Layer 4 of a small transformer language model trained on English Wikipedia (10 layers, counted from 0, width 128). Numbers have three digits each and are written without spaces.
A neuron's activation on a vector x is squared ReLU(weights . x + bias), where the dot is the dot product.
The model reads these tokens: "later " "direc" "tor " "of " "the " "ac" "ad" "em" "y " "establ" "ished " "by " "the " "Pro" "c" "acc" "in" "i " "(" "di" "ed " "16" "0" "5" ")" "\n" "- " "December " "13 " "- " "Fran" "c"

The vector x that enters this layer's MLP at each token. A number n stands for (n - 500) times 0.013.
0 "later ": 439473437583486601480514547554491452498482560543544477479384605587436484444483389464464558536535499511526536482516577597589475526497387634529630526458425451499432518446483510510446738428550602540448456558517619565473347449521336511534428558690421497440552640389554510635600610597496553550634325624632456400560583503497537399594468477458470574503472585421443248593418438541519469511617
1 "direc": 473594505439529471557328430480553399515399470463595334427402586574522643545554496356442511492617518455559454502699490534530654589378548598466522393520518475478418513476524492432540425477509521587348483467587613564600448519537384576510596450559562425465483523517463362525491371535268544573540498417593440623555536464580505563565531697478510584516504528463347354518495443386412581551571
2 "tor ": 478491386497470630602430501387560452467420441489595410424487397609527575506585492403565512571511557546546545682520555571622539432412486456536609532482511504503425504486384472608381734503617497578508474563589661508575499519484378534599585456696372493343558540461562345558486449645561444584532362519655452528599539506677429492580473401527426521511467528426439500537391516542444536490530
3 "of ": 413570508515508540528622501536515427495381439472627382383378516558539509486482556359594483585436560576520406511505587588574520416441451430487503544556550606527422518522510478497436670483591526479373418458495537544537502393393562509570541512715472463400388432442651500629445475494445549533598490628677630607601692474493461499498533419519451556502457574387431526504471615526490569598768
4 "the ": 507513563505471525524476517545532348475479510472531369463310482471449454468411601389538539517554470558518569592423425374503532464459476480446352488598403464526449464500448380444513983343539526461536454505426599587505477515542575493578562630685499480432451541442495475470544442546451517498563507420571547511557543575490550493580506452504474500521429526397509523514493471490488642522704
5 "ac": 554354503475464568648531409508472389429460542473510511372389413577478478447612461437477503316631379539403424541371479552566528554576505576448477456544451571462559485473353458459459463525527494495471476488470591506551439493602371498454476596601372472563515555447494540513601456534391466557514434504580494433506656568433392486432465627737231468431383353437399457549424584425530595561586
6 "ad": 562416392479464539579544388370390444434454366547537422550410439679493456495583461396541456320535455463404494622504371587494556539477493598517413603429556527533597499383495458478459511517536405608593417542496627582512437534490449507526541437431305541534467574529617519447551460530507536660558358514572702564510516460565405498486568514533253435523469516371361511437390476438530535581607
7 "em": 418475498538348458664555495377443465289397403443590446551457529696528505508582454351474450487468413435482341537517465531471526617418418656557397497480564468443388524532440492513581495460509419448527384404530632433519487467474567435545525540526479529527544553499621302617495402565559440491554400572564513530543444513577491609554626542464295470459410481413330537382370458553482579562529
8 "y ": 492472461495456570432510500417439400373408471409527341514479566568527590459542461398428540430499501405559611541483471501527617471398477551531426457436502423506463450468416479545449790445449497595476440532595661539507542449475447474511513595776402512452476517477632360510479492605641512489482450581600490586571585601621473521555564422652377467555464589296510522552367484471544579456574
9 "establ": 500392405475395505500487457550677394591426498397554360588482501501558468532561597409449448584491503501557497557490519600539477594440463673496433565538653420402508614463513481454442355521555532498388493547528687457623518496531468647546517541441573464424515596481544661504432380540342510663558425562572392392627416537541420497495558604633417582591494469433392491429388474555484686522456
10 "ished ": 476382431551367486468544549513436384482352525498466382415372605561526454483509485457420549484557500484562523599583531537392529515537432550553582614519510526465499548428544357530511758414617522558430545539542642530536579411517429514530666525728396500573461538424536362626502508528594461465556526681618604594495521497530445547328572473546330503518390474439420492495390514540492577465619
11 "by ": 436435508614425586489485500522581383528382414514549477465386500464455376384482456420504496523385489559470504575569487549486586462517476515569608534434486470543385446487410455433471783402473486444317496570540691482508501390534592543598570563720434545425613441480542575540553456479580483598549455568678538440488563470540397440433454507415435447495556533523408526512485571553497445542798
12 "the ": 536538570537422520509474502531523395497435520470552390490265498432468438447432531364571580555608481555504522569451441420512516480481474447459335494545371456523490470464499352416509978329500476506534493523458656559492482527531582467529549601680500504489495562438503472464512422495476506514571515435593581477516483519479539497536483522478473485490443561393483486549463511532477600508735
13 "Pro": 403525495464464494531460509490448511604445532492579476442353444584551456494687580332489522426502512591436580554524426459522509549424340487348445548521684595553491583511490567505397520420476521513458566475346552531619472347547526517482488534473509526494595449634472509585684500601407440595538554509669532459570524510614445501418375523583222490435463549516313430500451474491598412376558
14 "c": 469490406572441633595582557444460384547553524408585361419407389572532481433609429538533402353537473516569341666485591560513615669478461556557420523500603502563497608547441439505512505372585454593457484393497669499497413582492583423572574429551402493509503596517540481558475544593514489485519473550528584507614548655495460515496572462547247422477375453305485422494344521529528580518556
15 "acc": 538510497459499603561543553430482547527471491438469395501370473665512542537565477500510587430590541508472332641419567573594632688441562524604461489488521472488474558510532424585565435434430439559579419369462667564497413555592438431476640457572336484476536523463648497592560459512473587458638453536529572439638423585597596486484631540485343525546509467387378436513309460437465478676603
16 "in": 568446463492525664494587487471379449416529457522590374520413475605501527592577513469433527454564404326422507543421544537501576558396533537481387564476542407602497582441493513555478454454457280610561487497594612548590477533562527529477590417507443500539510409535710492547463394614466514463603541634654640509658517606620547418544605477623324462445530611435534579524406524382463475639517
17 "i ": 477389476507512531457576437483380409388395495486517366516364502488542628506503423364420529491546505512468601528508449476608605516434534450431491584464503381542413473466557444524493785437451412604519482531588740562553568484450506479549489504715475531512509536484697361496466402603549514489530525490519561520516610527611480548487621484623346447522462548363456525479290424530539589497568
18 "(": 464343508531405576408543440464463344472431467398645416380348456498611420754447504441522498509511382429380473539508433512517516508492423499531409493493492502626538460552467366595471707445468475544495501508405593649497474459539534582457537533581508503390508532436612465517520539468599395548454501648595643522504502564457423447433476582516452547595518595426431463559314449644523586442687
19 "di": 427363495630540518472502558390494593473445379391628413478383514586535489620552445379585482456566564570448438602493490579483354625519515587529457533484570559529472628454457439362416509338539557437440502438540565523645363542541542511604549512563451402479547375581472489670522557555374484520676469493381585527472435562463350548378595645577375460463451530463383427368553504471502385495556
20 "ed ": 565404575638548647495455482396348436597434445468484375525378474625493413433600553439422632558522484533485553535578540431373478522499495488546551555455460521413593522453437515568523871356594566526404510506500551508608565441409485514510545507712463482534469412484535482475541453573565468533501532599641531605476504603489413533337556500579424574545453589384423463451460454574582544555549
21 "16": 507409493607486626546522507401479338558545605422511379493365677644468545544463538470562377535493562464545508487598372599490511472489485557491501525432461381608494634449442488536418643440521486415317381398519528552495431546625606557466624504398545431512592453416615536495534589614495494594555515592738527549471552535507419499415613463579363448466396511484410340428481444500527624506553
22 "0": 579454543548457585581608518424455508369516517408478472451466576566571523523434508492486393475511509408429474499491393483427550480349600552535439529530609429610463578454427470520489619513449381484425370363505643486584370566529708555407576601321532494443592468547630374584416439593418364523583458576662485410575585456570555554344554441499449592452480585347440446557368523463594570442489
23 "5": 573450519540437557569621542442452488397408502438557433522437594586548567593479546483478421444377543421499471532415377533424623564351537624548437570464533463593391563360378478565504616473483360538553380480560652461535413509567719457382621480410418582459507496511651355517474514539437465575563433573689533518606518476613502480426611481492452417605471505360425500440384557510516609436390
24 ")": 500534581596350535510450429506477504445467474423544446533442588509580608639462536561436468388352477437479465608479536638472598579332430523405355512530581515556345522378397536556480562581523458779574573467682638512503424543480508478373517506465537523468459504523552379574532602550558455495530519586661565485451595511498513573375646469598448536586532468334400465426440604527537522578479
25 "\n": 517486525542432596514451554500532427456497457468484512511359616616496532683574591467454382448558444437494408482587480643428533572458525426567439420387516496502440441463492434431475739471492515614497473484525658462496359580562438520530424509563589496602573503509321458549509375476570312526412572538738616470629554454510514549410585504519596558584442507372334431576377544466510508485613
26 "- ": 513567505642423515548522569494572364536366515504504381460463568508492469585511461419469520452512446484496472565476389675538498444529432432510376459499491479520465511451486467437431834344531332685521461467497628528422434527526499413488392400550464491556519474493531460455444495598624333492517538461731607485569538508531349415471544560534533579444474447393412392513456503587532430491678
27 "December ": 590436414645569597419469456450440503414454490535620428537418602531565451465455550430511494478525525546467373437532367503427468493500478480393503442416519536367570481427441477577485729408487501718481360403411563598508498576528533497573518621538535506555621459499472686524522401529426333490404556457746564412635539475597595482425659412527442512494503522411510392573410492546434485581540
28 "13 ": 454419452514470534463375501546494409527482423435479409490334623533481531631453437534455604519501561532653435531403356552566576461482516525421516464462408426434408518518517483491514710361387597433428472362627562493490487481532607584426495482609443572586635521577541496579364487626566445624541594506594552485693576496526562444435645391474369487456394462418495455520367444585567533548675
29 "- ": 434415413557470463608450468564536366521370539555500350387495539492495459578537545401497507462486555433476459427474483588510614364536543494561537437509533542479473518501455476421445885346479411564321501465536519479476433634581507532512445544574492526555574378524505420534411575630619439498466509519685526470509528632527440511372471485575413531535468565402422479495442504659537428410672
30 "Fran": 550524452548471618528515524490396434493359542555449343445427470437594542533518481447349558530573598534570465450414511498545570418468505587546402425500634337647457528513461615412387523437517721625429475500439638517577481538532481446474627563544560476504537575408471472650464598634393437665504477421653599512547395402564407402525458525511447433380474574356443512398404465480505535565639
31 "c": 510499512572516638652555560513432461494557532468577469421368412551553505525577493459452478346508455525587391706387541523502600636419476535624404562440581524576400633574445484509554454365610431597404402384474706528454490534515518464550606426536356462455526565518585460612463569616492544497480436558515514448593506645557405504487572492510401411603383455287543474432362562556504513496593

Each question shows the input weights of one neuron of the MLP. A number n stands for (n - 500) times 0.0013.

n344 (bias -0.280): 575589623401406367564439607476760486577585626637533439364670685399417493512222404617521649354392344348459605587320457551304519421364305358202575448753471565696428539716516677613590496573531438571765573427601420689543560575345506282473435444428438672377323672419610479483424514368592355375381515525509458425398582429583475597593576624483470382594420478551413500591385509795320520418449
On which token does it fire most, and how strongly? 24 ")", at about 13

n53 (bias -0.370): 409632485703628434456643592212493575508724508579471741575406568699344476366496289585387220734754491614552527440588761598374310468722401493307480470762482384618705418516564549474725381517311556433287437325561401700582523421555507508433345646659661235508512562507427559257397575344571512489435706634604334466514584488452612425454638656496598477301412539721436293613568413602607580594464
Its two highest activations, in order, are on tokens 21 "16", 0 "later "

n312 (bias -0.270): 595430689268326500516380480417418447518550563483432500559521289638365616520490539683365532654492602496408288457397722485427478388490373506555474497413574390741548378375775440503554481518408527643678428610465510388527538460587417500335578684368668479522684497639537455430557284394362398252524392403376626396628258606577375479603659348457611459778616497480624536560602414457314332500455
Its two highest activations, in order, are on tokens 15 "acc", 16 "in"

n100 (bias -0.219): 584537452420514380421657477570397483571701410520386627474574323553288567457270516660472564381436328724610353688475560392322636413517447497555406425398423695650444288486655650423426465450497508626578428519513537359492535610484346329642387246460514723602317407248531415427560523456485569384592452336468487624391370475689609430614552514172581551622541416417683497366585500540601387427433
On which token does it fire most? 31 "c"

n404 (bias -0.264): 492604249851508408419630602521503697746570410467549648623548475500698371413624412715489427463553315504546581419679432380199299594615432578389538380500448496417604511638398399460489504500611623332396774611476427516774608443552391629525397597439473592673523381429226448729546500310681602448552717477460439457493497225425560424550532589546547812269443543521347489648618510271349573500446
Its two highest activations, in order, are on tokens 19 "di", 20 "ed "

n530 (bias 0.080): 425442427448444587438540767482609587621359590460405508535589566564534442544345531516467500543557386460541568607556547549365471381555447418603523536621533612406456481640553640606465505368709368455550712607513385523271593363467420375369503525509455473416441642348430394555282718507464457533630429515527500484355382411472384478474544508497519489583505490450430461497497620457451449378459
Its two highest activations, in order, are on tokens 10 "ished ", 26 "- "

n331 (bias -0.469): 426526447289497391268452671506515615483549484312588529639552328531674588369544398532560596401583376542403408572510463408416525662394428494351466283180599469648589440594396568571523491423517533478543588522664441762441657407360526467376435409391310512665490370436453356526582478472433785460546424474411515487500524398634524311622414467439537645545557440436720538676463514382591697313288
On which token does it fire most? 8 "y "

n150 (bias -0.004): 524617458576393570556475577465546549704515573555458530365645544494523362552349560431545292544433484491480709462506460470523473426516486495637608571613440575463482503633523582470271585476508515570340593529505340527337579310432360447597414369625535483319330424464352559614523708414588494552500573447444538445338503360405391634612449615532527625479561546484379492555451524512444574628598
Its two highest activations, in order, are on tokens 3 "of ", 11 "by "

n87 (bias -0.200): 567481480543510583415426431404346529332443670487359506397471487466466443352413402497437746533547530448427799414609554369252384295619388531474523488500497544439682457473454368542458519449358555506379676562752477559415729298326309431573541624518565559142514454615524621529351503497645756599451701552428527432438405451496617658556450613462573674492407554401467532679629403306557460487531
On which token does it fire most? 20 "ed "

n553 (bias -0.108): 482628319466573440474627590503657575598610676428433490619576713382410576540350366545558319553596531479461503396417400530575450291513652469466595515404343340688464728486565601418394496680544374403341631610406268472410520347481448557571507500514647341564507722537539595568597597411562514421657347587571334385236400568508555503566417497451577470516686482620515128609514526514442313310515
Its two highest activations, in order, are on tokens 0 "later ", 21 "16"

n320 (bias -0.185): 595447569508468488322376552649306608600727335428324651189574579552739278500461338338516468515407513427428461420520417490535521567541425503334566456561741452476575422398806346342287502651515628728504585587396237463604302766522400515533432204590560424533420430777528386321472444583375643464373450375273496477590315521417465386734562586463476511292577755519493537647496380269493438368413
On which token does it fire most? 1 "direc"

n403 (bias -0.274): 643399373434588573463564709385493690644620455444456609475563534667425445409657649412632532844639614638514508476845602393469385371440393319338730301557295552563795301352574380451561452640642696277446441616486477557630453470496297735618310579516705634418559512433417654727524560692433471377416471582636281364565545488435608590467600485601576443194374531586582496604508357629500322414363
On which token does it fire most, and how strongly? 0 "later ", at about 6.6

n638 (bias -0.234): 506508561514480472383671569400477592601440484399455438515481552399250500486588655548494437586616611703505531471526526497441500503698474486522531544533555690543446427461621481364470436626267531279581593427422511500531376457589365517648489653399692502393445528595368576567546557409647592602403633533547513495612382340286497614438398506503445630544429515611526513657543420412527405446567
On which token does it fire most, and how strongly? 13 "Pro", at about 2.4

n266 (bias -0.308): 462552277475588624317762669462643514382524545472581645599767538354573598485125319541536507419418444369737564533460565535464436453262445542408579571545444452771550461486438559414469456561553641442458392597513650586603689596254328500534445447405437434350398596653332371514321452658422729537687658620488568621589510301556526471642672639473570581396593631473572615561507451411358490528382
On which token does it fire most? 16 "in"

n147 (bias -0.146): 662479634599650493410539465626622616741478402649349528539478549575269296506334582503302395597758632355581554410612848304415597437489608658337701535508554395552598478661543405461682596556421528367516314446524454492532493381534606482758507475562824487446448496713500798605556581531348488391457763446351513447402614561345484470466336555507497694500487398630697566614504581462655480352610
Its three highest activations, in order, are on tokens 4 "the ", 20 "ed ", 11 "by "

n10 (bias -0.112): 460450459565764428379497376470516401504465513587277586544524550444388549422549585636600440483675706723573717475619612607296522281536525480289622283652516285601463476448560493440624473624463681563346497430468487770500510464407650558529339780465670442482440445603412508665532319436530493542703526650431453457522389616527497392523386692638478453150460571774560614578612600557474455473396
On which token does it fire most, and how strongly? 13 "Pro", at about 0.2

n478 (bias -0.051): 461548515253396448503482751465648671389479521398445574556624500487383610582463469599404522491624430587413451468428606494599621541494362546625458567503483664603474574506613559497476498677436304329787535529577645594466654370612474463462626483418417565490462592542456309429330494427361675471293434505518531557549392565528567459641576562512730433612314373388551550586447484583404552411347
On which token does it fire most? 23 "5"

n444 (bias -0.325): 460504336519400459425729596478726627395455841558638536681639339654596381446557271568553535537615713725523563384558726450534640645671396528279407405464402411348633330470497380445485378600407537637589770521503459607563816442591468414367385590379325623571485567407483606496577489401641742388619630506478675661580611536344646565541569669529559708322306514623679364682508523343557546540429
On which token does it fire most? 5 "ac"

n93 (bias -0.115): 557605537605330369516484513442601617483529637634510732673468408524635527483520393305453691600632553663488383542528390428411339510418500444510503544802303670404486734469651487464523383456497649503221727677553487440402635484409610557410228561378573560585376803559386401406490370440524596453437427442508571493622527454458500521669489608386569354373399694555562583482638398373379525477422
On which token does it fire most? 12 "the "

n612 (bias -0.093): 470360476334381199446575500243909459573497558432513544616618483421392611512425488663447323587515285489338497467338450601330586518660439409503604304389487435479470486691371527483548461651444550571832507562637576707578482490625437301335511516519351572259374570426600372348367395530662556418510382374465529596552323548512513496449560437473638424586633298419490557557425458515374470337518
Its two highest activations, in order, are on tokens 23 "5", 8 "y "

n377 (bias -0.126): 599607558774560514605650579553525633343713490647373630360444500571542194520497270480569365558338688543628432226624539312336452577357673364610541425696430514479596358417674647386541334625592542477437591523404439612400383567387571404490366508319643506453422393560390472414574450494383515603524485608500390268394590544601634535518393521563448490336541488663560418467683497540562574570410
On which token does it fire most? 22 "0"

n136 (bias -0.208): 557557545468618436515759525477699569666530549586475562426498492497486437502600479584643258561716615438457603494596514452462469383557563502298600472542485434679601618460422456461513531477426465359471543508478390390518503366535569583515593567425519365384407575378593566485604644445493647478492650456605444362490404427437449505507451628351517442415444409569593566587525548553515523384380
On which token does it fire most, and how strongly? 21 "16", at about 1.8

n318 (bias -0.158): 418429335516520357345605603392613679340270635801328372570593504484393753513426548640648496504779676691555665352401516545570669606511258490531536608565363528504450426578677451417713526487450496452641577500662409655751581470449287377463409258463588486398238357496497441530488243381527545713427517633539309602489406582404668441701625612299506408467612413530610640475464593710537515200296
On which token does it fire most? 17 "i "

n184 (bias -0.231): 528424533522385470479496659225818525565407460377489514671676464344435636516492723581362359669208500465714714535431413637335464492558489323396509364516538439541636493444572389514507479324312656493404500611727317723226463525469433352425314648426388698520508589711421740375470625481549610628445644561289615648514537582392476504434460474757596705581366500650507348544534430465366434442403
On which token does it fire most? 9 "establ"

n554 (bias -0.180): 652451516580536411336692476571497598493434509516268401428574453546261493516490489806571493541417630353339472444431549389465554377512559612449405564409586395584603593526357485537466386654443370365750536470485550309404609571470645538402631486350550370402441443544543440445490660505436584423465445413441308627396334611500480377592510573411550424500497497653670303548402470363569410410334
On which token does it fire most, and how strongly? 23 "5", at about 1.9

n43 (bias -0.265): 361455553670565391591356493554535490752436473483373390417680448438554363491428544819354631406531740333394584328583320411411320597558522456482617352466382402518504607525529883452583425491398543367622728401507396470682472480517494560558388416449346343362594387671424666483276459452506399596451565533370584469401548687548768496428413443691506392767410449527487436607609530581527251373556
Its two highest activations, in order, are on tokens 29 "- ", 28 "13 "

n190 (bias -0.160): 489702447588383687545503398555454455514480565549532471554581725521459479573412618519645459683544447433381543313627414572636371347451627565480569690596394680221478524730577438376447468642587526329370465487407431620399655516547384761355565412401281405667414584577249571170541616526600493447317558453590378565491400486357406510617468487494524354377509588600620570551686462500522560559534
On which token does it fire most? 21 "16"

n211 (bias -0.224): 654396379462682465450570384514492802278495537393451489367392418455643352529462352605582488486636569497379494368598556721647494444584613461540547475518559733594591480427537458399437532442552385433675472576452431445448564349437542630442435404464569580571539564553453565500342528567492607551419572441551365393676372362546513606441562451394617566624526340402471481704500480385607418452458
Its three highest activations, in order, are on tokens 27 "December ", 22 "0", 25 "\n"

n307 (bias -0.252): 701532520490493591525573522453542639493534433481497497441633411544456386475493422655582396659589504607384341622627557482712476673633627563484542349324543544540665526424458494735513403703406338374609599472415378517646625424485489435647527452475296506465399422329383638547503623410563797448487532403442407388253474393393447686455454428387533539472346715500572350648306382469574417354623
On which token does it fire most? 15 "acc"

n393 (bias -0.174): 537424271496761465455712585646489684536423496447456795250376530560352643464524103448551472500683292451393485500680639353867633464413588382508394581508638444627760547496639576409641430490601509410663585726688596672526543319442577508567528513404358372764448426603510486534584601417422661533570449476389422333406307339623415318497349488286644550419754570673726545689456544639585504394390
On which token does it fire most? 0 "later "

n174 (bias 0.058): 409452474500524474372315687449575585537500446590363392672523538510328339547610470384510415676575664562704644412665594444520469497417517409634559623656573686457528606652545436417497483528350623443468621383616332303522592481466279566522375429592462736368551553491421639472487576494497497518406596495431380308537518326220640477394493434456549597195607470478458500596450520576606207742500
On which token does it fire most? 28 "13 "

n191 (bias -0.276): 387620623397475572363480467437431513532600543520468537375491530324528521560389341428210447670245702551555616333662360297410423375563605362503599572569478722497445586541522736460312494494480750408500617661392443583262345371535503572490454562554639515340282510500454456388412583453608366625554582589402365564641444420350860556415478452609573558513472481460453565419683518475711387583656
On which token does it fire most? 3 "of "

n487 (bias -0.125): 549481579593391447623497428494455621561534558648665644691585246290334460497416392525374609477630305674430477398568483456400493607657389445398500445535371581634582387284657708570406347380477551519401459614521263288541474392413494523598507492435380488367463638434450639459656411370293493445415496484329515368426313476389587396343429411557438559597392574417455425500696392455462327542486
On which token does it fire most? 5 "ac"

n79 (bias -0.216): 839617582465443517480497484444372430607402590406214487474302550571518500610608313637448486582800590486278503564549465404462346510617679301370512482424628493612655545323547297527493429497411379311652660500497459493538479590362550459579440492526653537438482445585567621573187421371551424599336392476552337379449225395596503395377415417397681432567540317474484533615458509389419471580403
On which token does it fire most, and how strongly? 22 "0", at about 1.2

n186 (bias -0.039): 494653535481500609383453434526580552362564560703394591460410523459396358442546479492732530632576591551476524459722500548524486391606522525463530391500343629538451503546581256360516415551516571533497470515485326475419398353503521620441462588531700547460560481605378522546453557555607395483410512460540539393405471308440423636475494594572492590304599469601591579543642442391485543456510
On which token does it fire most? 11 "by "

n516 (bias -0.278): 467416531521411521579563565656513540639633353383354594390562540712475398465497481690365369575481414373430787681525482639483368231570458437521573416576420504413541604729563630239645436539401314546622392477439720529469676533487432445493645625498489686424532789560577363500482563432668595568483362443514299483513370471454484626538592510470535313664609422430472818359454619399546616577323
On which token does it fire most? 7 "em"

n490 (bias -0.356): 352464283517405480520616798457519648377544606513574526646594659752574396348541434523521753490578523658482382570622378439438631580566336534571601500590465651476584373476550510368574500641480613421529445666592409360504592437478277649539378333437539694547451340503379296516528395340417568608429334577566481556519684313592565569613720722415527540400599454513516620360654462290532545685345
Its two highest activations, in order, are on tokens 7 "em", 1 "direc"

n385 (bias -0.284): 646552490402469594449591484484573487535480630480589588292613617300459490562317500411689700371138218511542550607362534729561511527370438463584591652263469666415464284514580581630421453619480530368561401500525533549373594445462474249445521454440514631528266748647593555474476419489515723340547417453458555624419458440553512480643554456332627526696318406455620596467569390451430519646415
Its three highest activations, in order, are on tokens 31 "c", 23 "5", 3 "of "

n532 (bias -0.171): 380726322636733373382436483560507335387459228574493585484447613668451608322666393500673301659572554400439305323597660474662484478659631265511450383519459271378645643460507507486679480434341625546606459558588446581292599542483494438552437753410613513743657416570558526374511665360659450415533528426454447376575510377512549348382386387317592442136609474700570469732395393553510678380484
On which token does it fire most? 27 "December "

n570 (bias -0.269): 770423601478598512485440520444475574487437429518430506395519593519494628436332681628475535448781598623475613595582547442559572360539547503540497553494375472615457351364407580610596479505366459598665395575466566348582559539520214408597371427519519655445450420646475273388283530429497506334345357510446452575603304510748497359518480463473430488575536492612649722470484444458459365509349
On which token does it fire most, and how strongly? 2 "tor ", at about 2.8